Layer 4 of a small transformer language model trained on English Wikipedia (16 layers, counted from 0, width 64).
In attention head 1, each number of a token's query is one row of weights dot the token's vector x. The head spreads its attention over the tokens so far by the softmax of query dot key.

Query weights of the head. A number n stands for (n - 500) times 0.00074.
q0: 580 412 495 363 481 475 545 465 686 638 457 608 656 521 529 587 576 546 639 580 659 464 389 415 559 581 176 383 589 538 499 452 485 458 642 439 460 403 397 442 317 375 579 572 331 439 608 677 411 543 440 489 375 609 439 457 510 425 468 309 416 534 506 415
q1: 453 538 517 546 471 517 605 573 480 400 645 442 496 489 612 459 459 474 570 603 379 532 436 639 461 431 500 455 496 480 362 538 446 588 565 668 623 432 464 324 538 531 276 437 624 446 553 527 521 490 558 458 644 717 627 482 438 371 586 467 332 635 526 515
q2: 596 543 586 509 497 584 647 485 577 590 508 644 648 504 401 633 598 439 562 528 573 482 404 478 611 450 447 353 640 525 530 506 476 478 619 525 501 351 511 427 462 475 609 474 515 524 487 514 429 562 504 584 374 451 405 544 479 495 400 460 481 531 508 454
q3: 561 451 466 474 491 503 555 523 590 647 525 559 598 566 630 515 551 578 510 524 516 409 604 588 507 580 385 391 479 436 493 490 542 400 594 580 442 508 511 491 470 337 481 491 458 515 410 631 422 509 451 606 408 664 446 544 501 514 481 441 452 593 471 456
q4: 546 469 590 668 433 492 448 484 474 651 562 561 630 546 603 485 478 344 443 457 425 384 495 508 441 421 554 423 325 544 593 455 426 489 469 437 546 510 417 492 420 621 565 454 529 434 405 445 530 421 401 575 440 363 422 513 519 366 487 491 439 352 492 432
q5: 530 436 383 345 561 568 490 583 379 448 467 565 567 553 528 496 397 474 581 581 506 345 583 211 588 717 468 487 472 339 552 697 553 566 354 516 613 429 548 428 606 478 398 436 702 507 547 562 576 377 290 441 557 654 591 522 485 341 462 413 528 389 439 522
q6: 497 403 661 508 835 289 576 287 537 505 331 510 411 588 537 589 437 462 742 599 286 519 491 579 478 521 327 694 466 629 401 713 538 595 537 422 498 365 417 646 329 549 554 547 413 654 636 723 372 216 194 699 429 619 626 562 392 590 310 692 663 525 562 708
q7: 416 678 563 417 499 252 516 332 651 596 257 525 330 622 691 677 480 600 508 393 672 372 422 363 348 405 353 504 314 443 532 437 410 502 593 443 369 581 577 522 409 751 448 577 283 623 482 459 388 609 406 387 255 337 573 455 560 377 323 669 598 599 599 384
q8: 549 624 590 387 723 557 531 440 574 505 442 548 574 453 534 530 519 621 439 520 539 460 509 460 563 344 468 314 463 537 620 510 453 626 513 493 547 544 489 475 524 493 459 626 554 422 618 750 487 506 612 510 358 634 453 633 670 580 352 428 487 451 656 360
q9: 307 446 432 402 214 524 521 430 503 486 573 622 569 538 521 565 308 510 673 380 633 378 482 383 433 586 235 469 308 564 447 340 466 391 407 355 587 572 321 413 335 625 613 370 449 446 532 529 359 531 293 559 485 407 284 181 568 415 464 596 567 464 604 708
q10: 736 306 407 640 660 727 383 389 265 652 356 418 497 551 406 641 646 445 349 563 410 511 480 534 408 629 574 445 426 493 546 539 308 209 576 556 296 523 349 597 560 402 337 796 610 557 344 532 521 500 341 535 379 726 513 522 651 587 581 338 575 553 402 448
q11: 370 586 512 697 563 463 461 611 736 530 651 465 570 447 445 652 293 573 475 557 557 499 505 339 721 575 810 286 976 368 370 463 564 478 472 558 546 671 600 141 486 422 517 262 590 421 809 574 573 461 439 324 544 410 665 642 495 584 226 495 369 420 587 686
q12: 548 619 594 306 698 415 391 312 279 476 434 674 707 529 653 539 419 127 851 410 795 655 501 357 826 529 398 622 361 687 623 827 417 338 342 398 555 232 170 412 272 649 580 651 167 646 479 465 394 637 118 458 374 738 234 240 375 679 427 525 266 617 823 859
q13: 189 562 518 364 478 527 310 394 807 509 438 721 614 701 594 732 304 577 580 371 443 666 507 364 217 486 471 658 324 607 485 620 496 426 397 337 665 76 482 304 580 773 446 435 208 603 615 356 370 304 358 529 531 487 451 479 514 755 500 516 460 647 790 733
q14: 338 797 473 627 528 639 483 538 455 439 653 408 373 172 528 347 325 817 329 515 323 534 668 516 567 493 612 376 460 338 414 278 557 453 633 490 425 630 576 394 718 527 254 474 663 371 568 535 907 649 603 653 507 615 697 584 552 322 428 565 348 960 483 463
q15: 321 639 492 661 541 344 539 814 202 515 330 526 561 537 442 480 416 275 416 733 386 542 602 294 220 499 353 530 654 329 695 554 590 493 490 528 634 619 377 675 390 517 613 685 428 581 466 598 268 579 642 400 432 557 363 570 625 360 488 511 652 414 620 521
q16: 523 506 541 514 462 507 494 586 409 399 500 631 464 610 493 341 484 509 415 460 400 578 540 509 396 524 402 539 434 413 674 494 584 519 517 493 560 454 483 558 795 438 541 518 566 585 530 420 464 510 446 628 574 390 503 646 577 298 602 390 513 407 551 508
q17: 376 547 564 594 555 486 423 590 454 464 503 528 392 401 442 316 413 404 450 498 473 547 580 582 474 532 739 637 413 484 525 563 627 549 384 591 509 560 400 452 586 666 559 471 517 582 482 462 543 449 582 493 525 448 625 478 564 466 510 592 614 422 453 496
q18: 434 307 469 583 621 468 547 581 497 564 442 514 536 378 644 411 569 410 450 587 493 457 501 548 456 572 430 535 372 462 578 538 527 451 648 608 449 527 508 568 444 396 467 561 484 539 515 538 439 501 475 531 482 693 533 388 489 398 566 439 465 434 407 438
q19: 497 349 527 298 542 407 430 554 508 597 540 491 487 342 483 579 392 498 543 548 459 583 623 453 342 354 402 588 424 625 436 576 445 618 453 403 464 621 512 508 567 447 485 530 564 489 591 560 386 422 581 343 497 621 652 544 592 510 536 496 514 579 410 362
q20: 536 369 570 335 404 495 640 487 514 576 568 659 653 475 489 582 516 491 506 506 578 492 551 503 534 453 438 451 608 583 427 532 491 426 558 510 601 470 579 437 434 405 496 549 518 449 608 537 429 490 402 520 484 620 452 505 450 550 405 388 536 489 374 451
q21: 645 436 733 378 678 502 567 533 538 526 594 496 660 347 484 648 420 568 417 517 518 543 480 472 579 494 541 331 620 553 477 494 469 646 584 476 548 508 526 464 385 466 568 568 415 421 690 536 405 415 585 605 407 496 535 432 549 623 495 519 394 473 499 428
q22: 346 585 674 508 611 520 532 959 480 621 621 514 543 530 597 517 520 663 119 375 464 445 519 415 545 605 831 543 676 296 487 529 490 389 509 509 489 492 608 230 332 556 520 436 230 582 539 502 597 378 496 417 484 563 443 606 376 727 701 587 388 334 383 435
q23: 683 481 482 331 426 486 376 543 225 335 644 527 485 483 267 607 476 449 542 576 640 622 451 304 542 437 716 517 572 507 629 637 556 471 553 707 480 628 397 584 515 530 484 566 433 620 617 456 460 533 254 350 503 654 403 528 553 466 517 490 461 468 585 498
q24: 581 459 425 300 621 450 538 322 561 458 343 466 599 665 563 789 411 449 724 552 530 488 422 315 489 460 389 494 409 538 595 533 441 488 570 401 499 415 326 612 325 412 402 582 336 605 588 416 311 557 437 601 418 628 519 487 470 663 492 591 595 712 659 561
q25: 618 494 415 340 417 394 655 556 675 538 334 468 491 341 415 597 417 616 571 442 728 555 392 623 234 548 369 685 610 460 237 322 397 685 758 485 560 524 447 471 573 387 639 425 410 580 552 352 368 572 321 543 346 448 682 672 284 609 386 648 538 585 508 451
q26: 882 556 178 320 259 442 523 638 530 521 599 395 527 395 247 427 318 803 188 500 428 691 583 885 620 176 646 654 600 598 301 298 628 419 477 542 293 696 832 514 491 363 618 394 800 541 575 431 628 462 736 479 591 314 772 512 470 608 427 437 551 395 477 274
q27: 618 500 447 397 369 629 533 749 508 397 332 462 639 694 397 592 506 394 538 649 297 454 581 405 759 568 460 525 518 616 510 769 653 507 430 383 597 528 402 492 523 44 386 579 409 625 350 264 343 611 586 595 569 506 697 555 295 455 572 456 493 649 356 401
q28: 330 535 490 646 423 279 382 608 174 703 404 530 240 578 501 645 524 360 615 443 531 42 536 258 434 440 342 638 527 420 442 602 555 538 412 576 437 230 485 449 239 536 381 748 457 637 511 557 524 247 575 749 500 724 471 643 459 461 404 494 339 577 385 463
q29: 417 443 655 364 602 228 445 343 735 522 577 705 526 680 644 832 502 277 846 326 961 349 499 287 387 592 269 455 199 299 542 642 467 356 408 550 473 524 427 355 414 638 690 597 290 504 358 518 322 369 265 599 283 651 113 436 545 858 626 859 502 612 529 586
q30: 299 414 709 597 327 494 622 688 401 438 611 457 352 393 555 688 605 489 392 301 617 445 292 412 773 388 605 519 480 428 375 524 540 543 518 339 473 466 545 693 587 321 563 405 766 472 312 618 323 386 492 397 652 432 468 365 524 559 471 331 570 559 461 565
q31: 460 539 473 673 758 486 573 325 574 468 619 371 333 124 581 233 520 559 611 357 387 757 558 485 345 563 543 288 616 247 137 416 490 597 634 381 598 461 622 310 368 235 606 346 720 609 517 599 566 478 610 519 416 470 647 457 444 456 588 583 612 362 484 559

Each question shows a short text with each token's key, already scaled and adjusted for position as the last token sees it. A number n stands for (n - 500) times 0.0076.

Then comes the last token's vector x. A number n stands for (n - 500) times 0.017.

0 ")": 426 492 526 426 472 476 554 599 215 440 478 445 551 497 509 515 466 380 541 588 390 412 490 573 535 440 531 499 525 499 513 488
1 "\n": 516 519 496 364 493 442 580 543 191 465 488 459 528 502 504 536 454 418 577 598 381 379 479 544 558 484 541 502 496 494 502 494
2 "\n": 622 535 447 335 498 447 578 544 187 465 489 460 530 503 505 535 479 451 575 583 380 376 481 546 556 483 541 500 496 494 502 493
3 "-": 644 548 385 363 510 469 585 543 270 464 480 507 551 527 503 518 537 519 571 528 367 363 493 547 541 437 578 509 527 516 530 501
4 " 2025": 469 532 316 364 494 480 558 554 249 425 474 474 561 484 547 509 559 580 549 539 374 415 486 586 530 465 514 491 525 493 512 486
5 " |": 347 507 362 316 520 477 565 562 224 467 471 479 556 500 500 495 526 588 524 511 387 436 479 574 542 401 543 505 518 509 507 536
6 "|": 356 489 327 350 544 467 551 541 244 471 490 446 541 543 518 516 475 588 514 477 394 354 498 559 535 413 544 539 515 490 506 516
x: 573 455 550 654 412 453 523 557 378 492 581 554 421 603 580 572 438 417 588 548 322 552 429 563 503 476 316 456 476 564 494 452 522 467 639 536 495 667 300 494 368 507 425 486 427 546 392 404 513 611 513 568 386 459 446 478 611 358 591 780 619 639 290 570
To which token does the last token give the most attention? 1 "\n"

0 ",": 391 494 517 434 430 449 604 573 234 461 460 444 588 486 530 496 471 431 563 580 390 420 479 562 524 378 525 482 508 489 497 504
1 " or": 522 521 482 378 456 471 539 542 240 431 464 467 575 513 490 523 428 443 594 586 321 417 478 533 523 388 550 485 499 494 521 501
2 " ": 658 557 372 356 451 456 607 546 246 461 493 491 534 528 514 503 460 450 590 568 332 385 483 530 537 470 562 471 500 488 513 484
3 "n": 645 568 387 316 497 463 562 523 284 458 467 491 575 533 520 528 567 548 506 535 394 439 493 552 539 445 575 455 478 500 514 508
4 "um": 396 509 368 351 491 495 500 544 188 453 533 433 542 551 491 487 580 600 521 524 335 451 492 530 524 493 566 472 478 483 509 488
5 "b": 266 494 401 323 505 511 575 532 308 448 491 501 573 537 535 515 524 669 459 519 338 453 495 567 528 459 533 451 453 495 514 504
6 "ness": 359 498 420 385 514 483 513 568 152 465 490 454 568 523 520 507 433 617 464 477 407 491 487 551 490 465 570 459 525 488 543 509
x: 378 516 453 506 433 487 422 323 602 526 469 411 336 727 538 398 670 436 417 493 499 580 409 354 486 524 705 619 562 497 464 497 382 471 344 625 398 481 425 591 615 412 455 393 612 493 524 358 447 462 509 494 598 442 579 524 524 499 562 625 515 387 356 548
Which token does the last token look at most, and with what share of its attention? 4 "um", with about 50%

0 "s": 422 502 439 403 478 471 528 535 212 466 494 467 563 526 491 501 427 331 558 555 423 435 501 510 552 450 601 450 544 515 542 509
1 ".": 594 527 478 370 480 453 588 556 254 452 504 480 556 527 482 506 434 418 575 575 291 415 480 580 531 435 573 502 529 479 510 503
2 "\n": 629 544 450 320 493 433 595 555 168 457 494 445 518 498 504 536 480 437 563 600 374 351 479 541 547 481 550 488 515 486 507 483
3 "\n": 623 551 415 291 499 439 595 552 163 458 492 446 519 498 504 539 525 499 556 582 372 345 482 546 548 477 549 491 510 489 505 483
4 "===": 509 547 367 324 475 441 577 537 164 481 478 430 533 490 512 492 547 547 560 518 325 309 477 524 540 441 553 471 501 480 499 492
5 " Sh": 401 539 280 264 473 495 567 532 158 455 482 509 524 542 505 488 543 612 497 502 315 409 488 549 542 454 524 475 460 506 482 526
6 "ang": 342 495 350 326 513 484 538 569 252 443 512 464 589 541 501 464 446 582 469 487 328 407 496 539 500 467 562 439 492 488 558 504
x: 611 590 548 566 407 492 487 420 382 412 347 399 354 383 409 337 629 433 442 428 266 523 463 450 355 588 536 479 512 659 479 534 576 576 393 472 432 567 342 650 414 547 445 393 373 492 558 394 384 418 401 523 494 498 516 453 501 552 498 835 516 485 408 497
To which token does the last token give the most attention? 5 " Sh"

0 " with": 424 491 529 448 474 478 517 531 333 463 474 484 536 508 499 505 483 437 548 547 425 431 487 516 522 434 523 467 506 497 494 496
1 " ": 491 520 464 432 468 473 561 525 359 479 497 498 520 516 506 501 462 441 562 544 410 436 489 518 524 484 536 485 500 495 509 493
2 "na": 638 513 442 423 475 478 527 531 366 478 505 468 540 512 518 499 502 488 538 514 435 433 501 533 518 486 526 472 516 476 523 505
3 "us": 578 527 439 388 472 494 511 504 362 485 508 475 537 515 497 491 525 534 514 529 391 453 498 539 523 480 540 464 489 496 545 491
4 "ea": 453 511 385 465 484 483 520 524 347 478 501 470 542 513 513 494 541 532 524 503 423 430 484 524 511 471 533 458 496 481 523 484
5 ",": 452 514 426 421 477 476 560 536 348 483 475 466 542 493 522 500 520 528 508 518 396 437 497 534 508 423 512 495 508 499 497 495
6 " ": 394 488 385 388 493 487 560 527 349 477 495 495 518 517 505 505 492 566 479 501 393 436 494 525 521 482 536 484 495 495 511 492
x: 666 457 504 468 508 419 490 402 447 387 393 713 482 701 509 595 471 243 599 515 335 500 430 542 472 519 385 592 454 515 589 733 623 415 486 531 419 501 353 443 498 508 482 516 473 475 457 424 431 466 457 469 670 538 484 489 516 515 383 791 381 539 524 503
To which token does the last token give the most attention? 5 ","

0 " 17": 427 520 531 463 466 484 548 544 313 460 490 475 547 499 523 510 464 427 575 542 390 431 480 552 525 480 534 459 512 491 523 498
1 " years": 565 503 464 463 491 481 552 488 340 493 494 483 571 510 525 526 445 407 561 539 431 455 481 537 509 458 538 498 553 500 518 534
2 " and": 613 517 456 416 470 480 521 533 311 447 483 444 565 516 505 513 491 469 555 532 405 447 495 531 520 411 539 494 509 487 496 485
3 " six": 606 531 401 404 469 465 524 548 308 470 491 464 550 511 500 488 531 524 543 535 393 426 495 524 515 469 534 471 524 484 512 472
4 " month": 485 529 330 431 474 472 568 524 355 468 509 474 547 499 525 510 553 563 523 521 423 403 502 539 526 484 503 482 528 473 520 504
5 "s": 338 524 420 430 500 482 524 515 317 486 491 473 545 522 502 509 503 598 485 496 446 432 503 504 520 456 581 468 543 506 519 507
6 " he": 368 506 341 407 489 478 545 525 339 455 491 467 535 533 509 533 472 586 489 502 366 398 498 524 513 472 521 468 510 479 504 483
x: 493 406 468 373 437 356 481 551 500 364 432 512 613 617 390 463 531 389 510 612 327 414 421 601 479 509 383 782 532 530 548 541 495 509 384 570 472 369 448 401 264 506 427 528 442 533 468 514 488 363 432 388 481 468 322 437 539 543 653 738 618 442 430 502
To which token does the last token give the most attention? 2 " and"

0 " goal": 400 483 528 433 474 479 546 519 328 483 499 513 537 500 493 491 476 459 571 554 446 447 481 564 532 464 523 451 532 497 524 515
1 "s": 591 523 464 440 491 477 524 518 334 484 493 477 535 513 496 501 463 407 531 518 458 437 497 521 527 467 567 461 531 514 521 513
2 " and": 599 517 464 417 475 480 520 534 331 457 484 457 561 512 501 509 489 467 551 533 412 448 497 529 521 427 534 490 506 488 503 489
3 " assist": 562 522 376 446 484 501 474 544 367 448 500 487 555 479 477 495 528 510 572 509 452 401 515 544 514 470 525 472 534 506 500 481
4 "s": 434 543 420 433 499 489 517 523 323 483 489 474 541 514 497 501 542 545 500 505 456 440 500 504 526 463 566 466 540 505 513 502
5 " in": 415 501 381 387 489 490 530 522 339 483 487 474 545 491 503 511 525 554 522 513 403 388 500 517 527 425 529 456 505 491 502 489
6 " a": 387 497 353 437 499 484 536 524 326 457 482 473 523 510 501 518 480 563 502 494 398 396 490 511 516 431 525 476 520 484 519 491
x: 540 389 421 364 476 360 472 597 375 510 572 524 467 681 600 533 597 391 524 671 432 432 355 515 602 476 471 569 473 614 506 607 465 578 499 494 558 371 382 517 494 509 483 511 334 572 421 466 466 517 336 571 545 413 383 487 649 445 503 835 667 462 591 545
Which token does the last token look at most, and with what share of its attention? 2 " and", with about 30%

0 " player": 407 482 510 441 477 464 538 546 310 463 497 484 556 512 512 507 462 405 571 553 440 439 497 525 522 473 524 470 528 467 499 487
1 " of": 538 516 493 398 468 469 525 539 283 463 487 460 558 504 495 498 464 451 552 542 426 433 498 512 526 440 537 449 498 504 511 479
2 " his": 626 518 472 414 477 471 528 521 308 464 507 473 552 530 497 531 481 464 577 530 410 401 494 520 524 433 533 485 532 478 531 492
3 " ": 630 539 375 399 473 473 578 529 336 473 498 496 526 518 503 506 519 523 553 537 381 412 495 526 525 476 549 482 504 495 508 493
4 "age": 432 535 397 399 499 505 524 534 339 466 511 472 573 511 535 496 545 569 519 506 419 424 493 546 520 456 531 473 526 505 517 492
5 " group": 364 535 355 386 504 476 528 532 297 476 498 482 560 520 514 522 524 570 508 514 408 443 498 523 513 471 525 468 522 485 501 490
6 " at": 403 494 369 353 488 486 527 525 333 477 459 468 554 494 503 513 488 582 489 496 370 421 501 507 528 421 538 454 507 502 506 488
x: 693 527 580 619 468 360 455 446 310 583 576 670 411 549 643 445 573 478 725 457 435 376 479 460 525 451 467 617 434 559 351 597 485 504 439 478 501 368 433 610 535 596 392 521 482 512 453 516 528 378 414 415 496 446 277 548 616 505 510 714 489 438 439 528
Which token does the last token look at most, and with what share of its attention? 6 " at", with about 40%

0 " ": 412 503 497 449 469 476 557 528 362 477 498 497 521 516 507 505 480 430 558 547 421 447 487 517 523 485 535 486 501 494 510 495
1 "min": 582 517 445 462 494 470 522 536 394 484 486 463 537 499 508 482 468 458 548 530 432 434 507 527 513 502 525 495 463 497 507 489
2 "ute": 614 535 469 424 483 480 515 531 379 460 508 480 539 518 515 487 498 468 510 518 424 455 486 549 506 459 507 461 516 485 523 499
3 "s": 564 541 430 437 493 486 526 516 359 484 487 481 530 512 504 501 538 507 508 514 460 458 494 508 524 470 554 477 524 512 522 505
4 ".": 469 519 433 400 505 479 549 528 366 473 502 488 528 514 492 504 535 533 520 516 385 448 493 545 516 464 536 503 514 489 506 501
5 " In": 416 496 385 402 491 481 524 514 371 489 495 488 523 516 511 502 529 542 519 505 401 409 497 523 519 437 524 470 509 505 518 493
6 " ": 396 488 385 394 492 486 560 524 366 480 499 497 519 517 506 500 493 561 483 500 395 429 494 520 519 482 533 484 497 494 508 493
x: 649 451 515 488 507 410 454 428 462 407 381 699 511 677 518 606 479 222 593 528 332 495 405 530 488 511 379 536 463 510 599 714 608 462 492 507 441 525 339 450 492 511 454 533 427 458 459 435 422 466 421 461 683 558 477 513 500 532 373 793 367 521 546 514
To which token does the last token give the most attention? 4 "."

0 " \"": 407 492 516 427 472 463 554 524 318 474 491 489 525 519 512 504 484 408 562 559 415 430 492 504 527 481 529 483 503 496 504 486
1 "L": 545 513 486 413 484 471 538 524 325 456 484 481 529 525 517 484 465 412 562 545 425 437 495 531 522 502 535 500 491 492 501 485
2 "i": 614 538 464 403 481 501 533 529 375 458 509 453 537 541 517 504 499 528 533 530 421 435 502 531 518 467 529 482 475 481 526 496
3 "ttle": 574 521 438 415 485 496 519 544 301 474 508 456 556 506 519 497 534 525 525 511 445 453 504 523 520 479 521 477 513 484 473 508
4 " W": 493 542 371 394 483 475 535 520 332 488 496 493 524 535 514 498 531 549 526 498 380 407 496 508 527 482 531 498 500 483 494 502
5 "u": 370 488 448 403 495 490 544 514 377 486 507 447 546 543 532 495 503 566 501 489 410 429 503 504 513 482 537 477 483 479 517 490
6 " Le": 374 490 351 368 495 478 535 520 365 478 502 509 514 529 508 506 489 541 501 488 369 407 504 537 532 499 528 511 488 488 512 496
x: 450 458 376 566 535 465 584 452 577 335 346 570 467 398 583 480 442 431 702 585 444 592 419 497 535 463 420 635 448 485 640 569 379 523 351 545 540 488 514 497 160 495 599 452 440 539 498 457 394 378 427 517 468 435 500 511 601 594 641 827 557 679 570 572
Which token does the last token look at most, and with what share of its attention? 0 " \"", with about 30%

0 "ten": 445 508 531 477 497 502 505 537 348 466 512 483 544 516 502 506 462 449 566 528 431 438 499 531 526 487 527 474 497 482 516 509
1 "tion": 552 521 455 440 482 471 523 540 340 470 500 477 536 505 509 502 462 436 531 518 445 482 508 517 510 483 531 473 536 493 533 487
2 " for": 594 520 463 410 482 478 520 532 338 470 471 480 538 507 510 498 485 473 545 535 417 451 493 514 516 443 527 464 512 504 505 490
3 " his": 595 519 439 426 483 481 521 513 350 472 508 477 538 528 498 525 519 490 559 518 418 418 495 507 517 445 524 490 530 481 523 495
4 " use": 503 530 389 440 489 493 513 533 314 472 493 485 536 503 514 512 534 525 527 514 419 424 506 514 512 468 531 481 531 497 524 479
5 " of": 413 510 423 400 486 484 518 529 323 471 484 470 543 505 498 502 513 545 506 499 415 445 496 513 515 448 532 458 496 504 513 483
6 " ": 390 488 383 393 492 486 560 524 364 478 497 498 520 517 505 504 492 566 479 502 391 430 498 519 519 481 536 483 499 494 510 491
x: 656 458 496 462 513 420 481 419 437 403 382 719 502 675 500 624 473 236 606 536 313 483 443 516 513 515 376 573 456 492 552 700 617 455 486 515 432 513 358 445 496 532 465 509 441 450 446 427 432 460 441 442 689 575 481 498 519 537 381 785 360 496 550 530
To which token does the last token give the most attention? 3 " his"

0 "\"": 398 490 520 451 479 470 555 562 221 443 487 446 540 513 521 513 453 392 574 569 387 424 488 537 521 457 520 466 523 480 491 489
1 ",": 527 513 502 445 453 458 595 565 262 463 475 455 570 492 517 516 454 471 568 542 382 427 498 553 521 381 528 501 501 499 493 505
2 " in": 624 533 449 382 466 472 544 532 273 474 483 461 563 492 510 517 472 494 588 554 387 359 491 530 539 397 531 437 498 484 504 484
3 "s": 595 573 407 400 489 466 546 513 258 484 489 469 544 532 504 508 551 481 509 515 433 418 499 511 536 456 595 457 557 517 518 507
4 "pi": 446 534 367 374 498 511 505 555 254 439 499 458 561 526 519 479 553 573 521 529 327 441 491 544 525 475 553 450 490 491 521 494
5 "red": 272 507 361 459 516 490 551 531 289 453 482 445 562 517 518 506 495 553 524 492 382 480 500 542 514 434 563 495 559 468 507 517
6 " by": 369 504 362 347 508 480 525 564 225 455 463 471 568 498 495 522 479 560 496 507 377 399 488 534 522 399 541 464 508 493 495 504
x: 551 515 500 495 442 418 384 446 337 411 581 618 400 658 576 543 612 427 748 591 430 425 497 352 512 390 572 526 500 571 451 546 679 656 415 582 388 423 458 504 504 487 442 569 450 480 425 433 541 385 420 404 340 489 446 407 568 454 447 608 523 516 353 429
Which token does the last token look at most, and with what share of its attention? 6 " by", with about 50%

0 " a": 377 494 557 443 457 450 549 533 277 440 478 458 532 520 505 518 463 415 592 542 384 396 481 515 524 415 528 468 517 480 519 485
1 " second": 545 533 453 424 464 458 534 531 282 447 506 485 547 531 505 520 436 425 590 538 396 378 501 519 531 448 534 485 516 491 491 478
2 " goal": 640 518 416 375 472 476 564 522 280 474 498 514 546 509 501 488 471 438 594 550 410 419 480 580 541 449 532 442 541 501 529 507
3 " in": 635 530 407 377 475 481 537 531 284 476 483 469 555 493 502 520 522 528 575 539 380 356 497 530 537 398 542 446 507 492 504 490
4 " the": 495 532 368 390 490 454 542 555 311 457 477 481 558 523 505 524 560 564 548 512 361 376 502 521 522 411 511 479 509 477 500 480
5 " ": 377 510 315 356 486 477 593 539 302 470 495 500 530 519 502 506 538 600 505 518 356 387 494 540 532 472 558 475 501 496 513 493
6 "62": 394 465 328 403 504 509 567 539 330 452 481 465 574 504 552 497 458 579 493 507 388 409 479 573 516 483 539 472 513 485 511 488
x: 415 490 468 653 500 554 448 467 467 349 550 554 434 641 468 597 762 344 478 477 565 484 426 532 591 466 641 551 433 545 612 665 635 478 378 510 571 633 474 558 466 593 430 443 469 452 409 503 543 467 541 384 553 415 486 379 490 273 663 644 534 521 622 521
Which two tokens does the last token look at most, in order? 4 " the", 5 " "

0 "\n": 402 494 533 417 488 449 560 545 225 468 490 465 531 505 504 531 474 420 571 592 401 405 482 542 548 480 537 493 497 495 505 490
1 "\n": 511 514 490 387 492 452 561 545 224 468 490 465 531 505 504 531 457 425 573 583 399 400 483 543 547 480 537 493 497 495 505 490
2 "On": 637 526 442 354 484 451 533 514 286 464 489 489 539 524 497 504 465 464 586 549 382 422 480 560 536 403 532 456 511 502 510 491
3 " 22": 608 540 379 417 482 493 551 551 278 445 498 458 557 508 525 507 536 542 574 542 374 402 479 557 526 484 529 475 504 487 506 493
4 " March": 540 508 331 391 479 471 534 519 299 480 494 412 541 540 562 496 532 584 564 513 426 393 506 550 519 448 504 494 472 466 435 477
5 " 2026": 334 520 315 388 505 483 550 550 292 439 479 466 554 495 537 511 515 589 510 523 390 419 491 546 517 480 518 470 539 485 510 493
6 ",": 392 499 377 421 479 468 582 561 266 472 471 450 563 485 527 518 488 533 497 512 375 405 509 553 512 383 519 488 506 498 483 496
x: 666 470 490 448 415 414 325 412 383 397 582 539 491 571 425 573 558 444 664 544 480 485 510 494 372 445 357 515 465 426 568 607 585 584 326 583 371 508 462 502 472 570 431 556 428 550 382 438 638 319 508 452 465 492 504 500 550 340 618 651 685 371 479 566
To which token does the last token give the most attention? 6 ","

0 "go": 435 496 492 458 485 499 508 537 376 468 486 483 553 511 515 514 455 470 552 528 437 487 501 531 519 476 533 454 522 483 537 505
1 " episode": 511 509 471 434 485 478 538 529 339 477 513 493 549 524 505 515 459 435 553 544 420 459 494 544 517 461 516 481 516 484 502 490
2 "s": 628 540 443 439 495 481 526 516 328 483 498 484 530 520 500 501 501 454 521 518 460 450 498 516 524 465 558 473 532 506 520 506
3 " general": 578 523 425 429 458 489 514 527 325 451 513 463 546 497 507 497 517 517 535 528 399 441 505 513 512 487 506 485 496 474 497 479
4 "ly": 453 518 409 449 485 490 512 531 329 464 485 466 540 513 498 517 543 524 518 513 402 448 498 515 511 473 547 492 511 494 520 506
5 " last": 379 501 391 413 500 486 504 525 354 455 499 492 537 535 489 508 522 558 504 506 395 425 497 520 508 460 524 484 514 483 500 493
6 " ": 388 486 371 400 494 486 562 526 355 478 499 497 518 519 506 502 491 567 480 501 393 422 500 522 520 478 539 488 501 493 506 492
x: 661 428 519 452 510 412 497 458 409 409 372 697 483 673 508 601 466 217 575 536 339 494 459 546 536 506 364 556 421 439 566 686 619 479 477 535 438 511 345 427 464 518 483 521 437 423 456 425 435 460 432 448 680 504 474 474 516 532 411 774 365 503 563 530
To which token does the last token give the most attention? 1 " episode"

0 "===": 430 491 543 427 462 442 550 522 294 488 484 454 522 491 511 492 482 427 553 552 409 390 482 513 531 462 533 479 503 486 500 495
1 "\n": 508 516 494 407 495 451 563 536 292 475 493 471 515 498 506 523 466 432 547 575 416 410 491 526 539 487 528 491 506 491 512 491
2 "-": 624 533 450 407 501 472 559 532 344 473 484 507 540 520 503 509 484 469 558 531 402 403 492 531 530 454 554 497 523 510 523 501
3 " 2020": 581 538 384 417 485 482 545 533 309 457 489 468 542 494 537 504 530 527 554 531 403 437 497 539 525 479 518 476 514 499 514 479
4 " |": 490 523 417 365 509 476 548 544 310 477 479 484 539 503 500 489 542 548 530 522 408 454 482 549 531 431 530 499 514 506 506 526
5 "|": 402 511 388 381 525 469 541 529 320 478 493 460 529 533 511 507 521 566 527 495 407 400 495 540 526 439 532 523 509 491 509 511
6 " \"": 390 497 358 368 501 478 559 530 283 473 485 487 518 521 514 515 494 599 486 495 395 413 495 509 523 473 534 484 502 498 506 484
x: 626 444 493 331 556 526 586 483 443 337 455 541 382 549 595 669 441 399 652 477 408 442 526 515 549 490 365 591 524 512 577 639 711 476 469 521 398 399 234 542 374 506 476 566 457 467 416 402 455 512 459 407 557 457 415 537 516 427 677 715 534 580 362 449
To which token does the last token give the most attention? 1 "\n"

0 " ": 400 503 497 442 465 473 564 531 344 474 498 496 524 518 508 506 478 421 565 553 411 440 486 519 526 483 539 484 501 493 511 495
1 "min": 593 519 438 457 493 466 525 540 381 482 484 458 541 499 509 479 463 452 554 534 424 425 508 530 515 502 528 495 458 497 508 488
2 "ute": 628 539 465 415 481 477 517 535 363 455 509 478 544 520 517 485 498 464 511 520 414 449 484 556 507 454 508 456 518 483 526 499
3 " and": 577 521 437 406 476 483 522 530 333 457 484 458 557 511 505 510 520 494 540 526 409 447 493 530 520 428 530 491 506 488 502 487
4 " score": 508 530 389 371 484 498 524 523 320 464 502 475 544 501 508 494 538 537 525 530 408 459 494 540 535 462 509 470 515 496 494 498
5 "d": 352 503 431 421 522 496 509 531 322 464 494 491 544 516 508 505 506 579 483 508 436 459 502 515 525 453 536 474 512 500 493 503
6 " a": 390 497 352 441 498 485 537 523 329 457 486 475 520 512 500 515 480 560 500 494 397 401 490 511 517 434 523 479 515 484 517 489
x: 548 384 438 354 506 345 485 621 402 501 555 500 468 669 605 533 606 392 527 655 426 444 376 521 586 496 483 574 451 618 520 617 476 566 488 514 549 356 370 510 516 501 490 525 332 580 423 457 468 504 347 575 542 405 377 484 641 451 493 846 661 482 618 544
To which token does the last token give the most attention? 3 " and"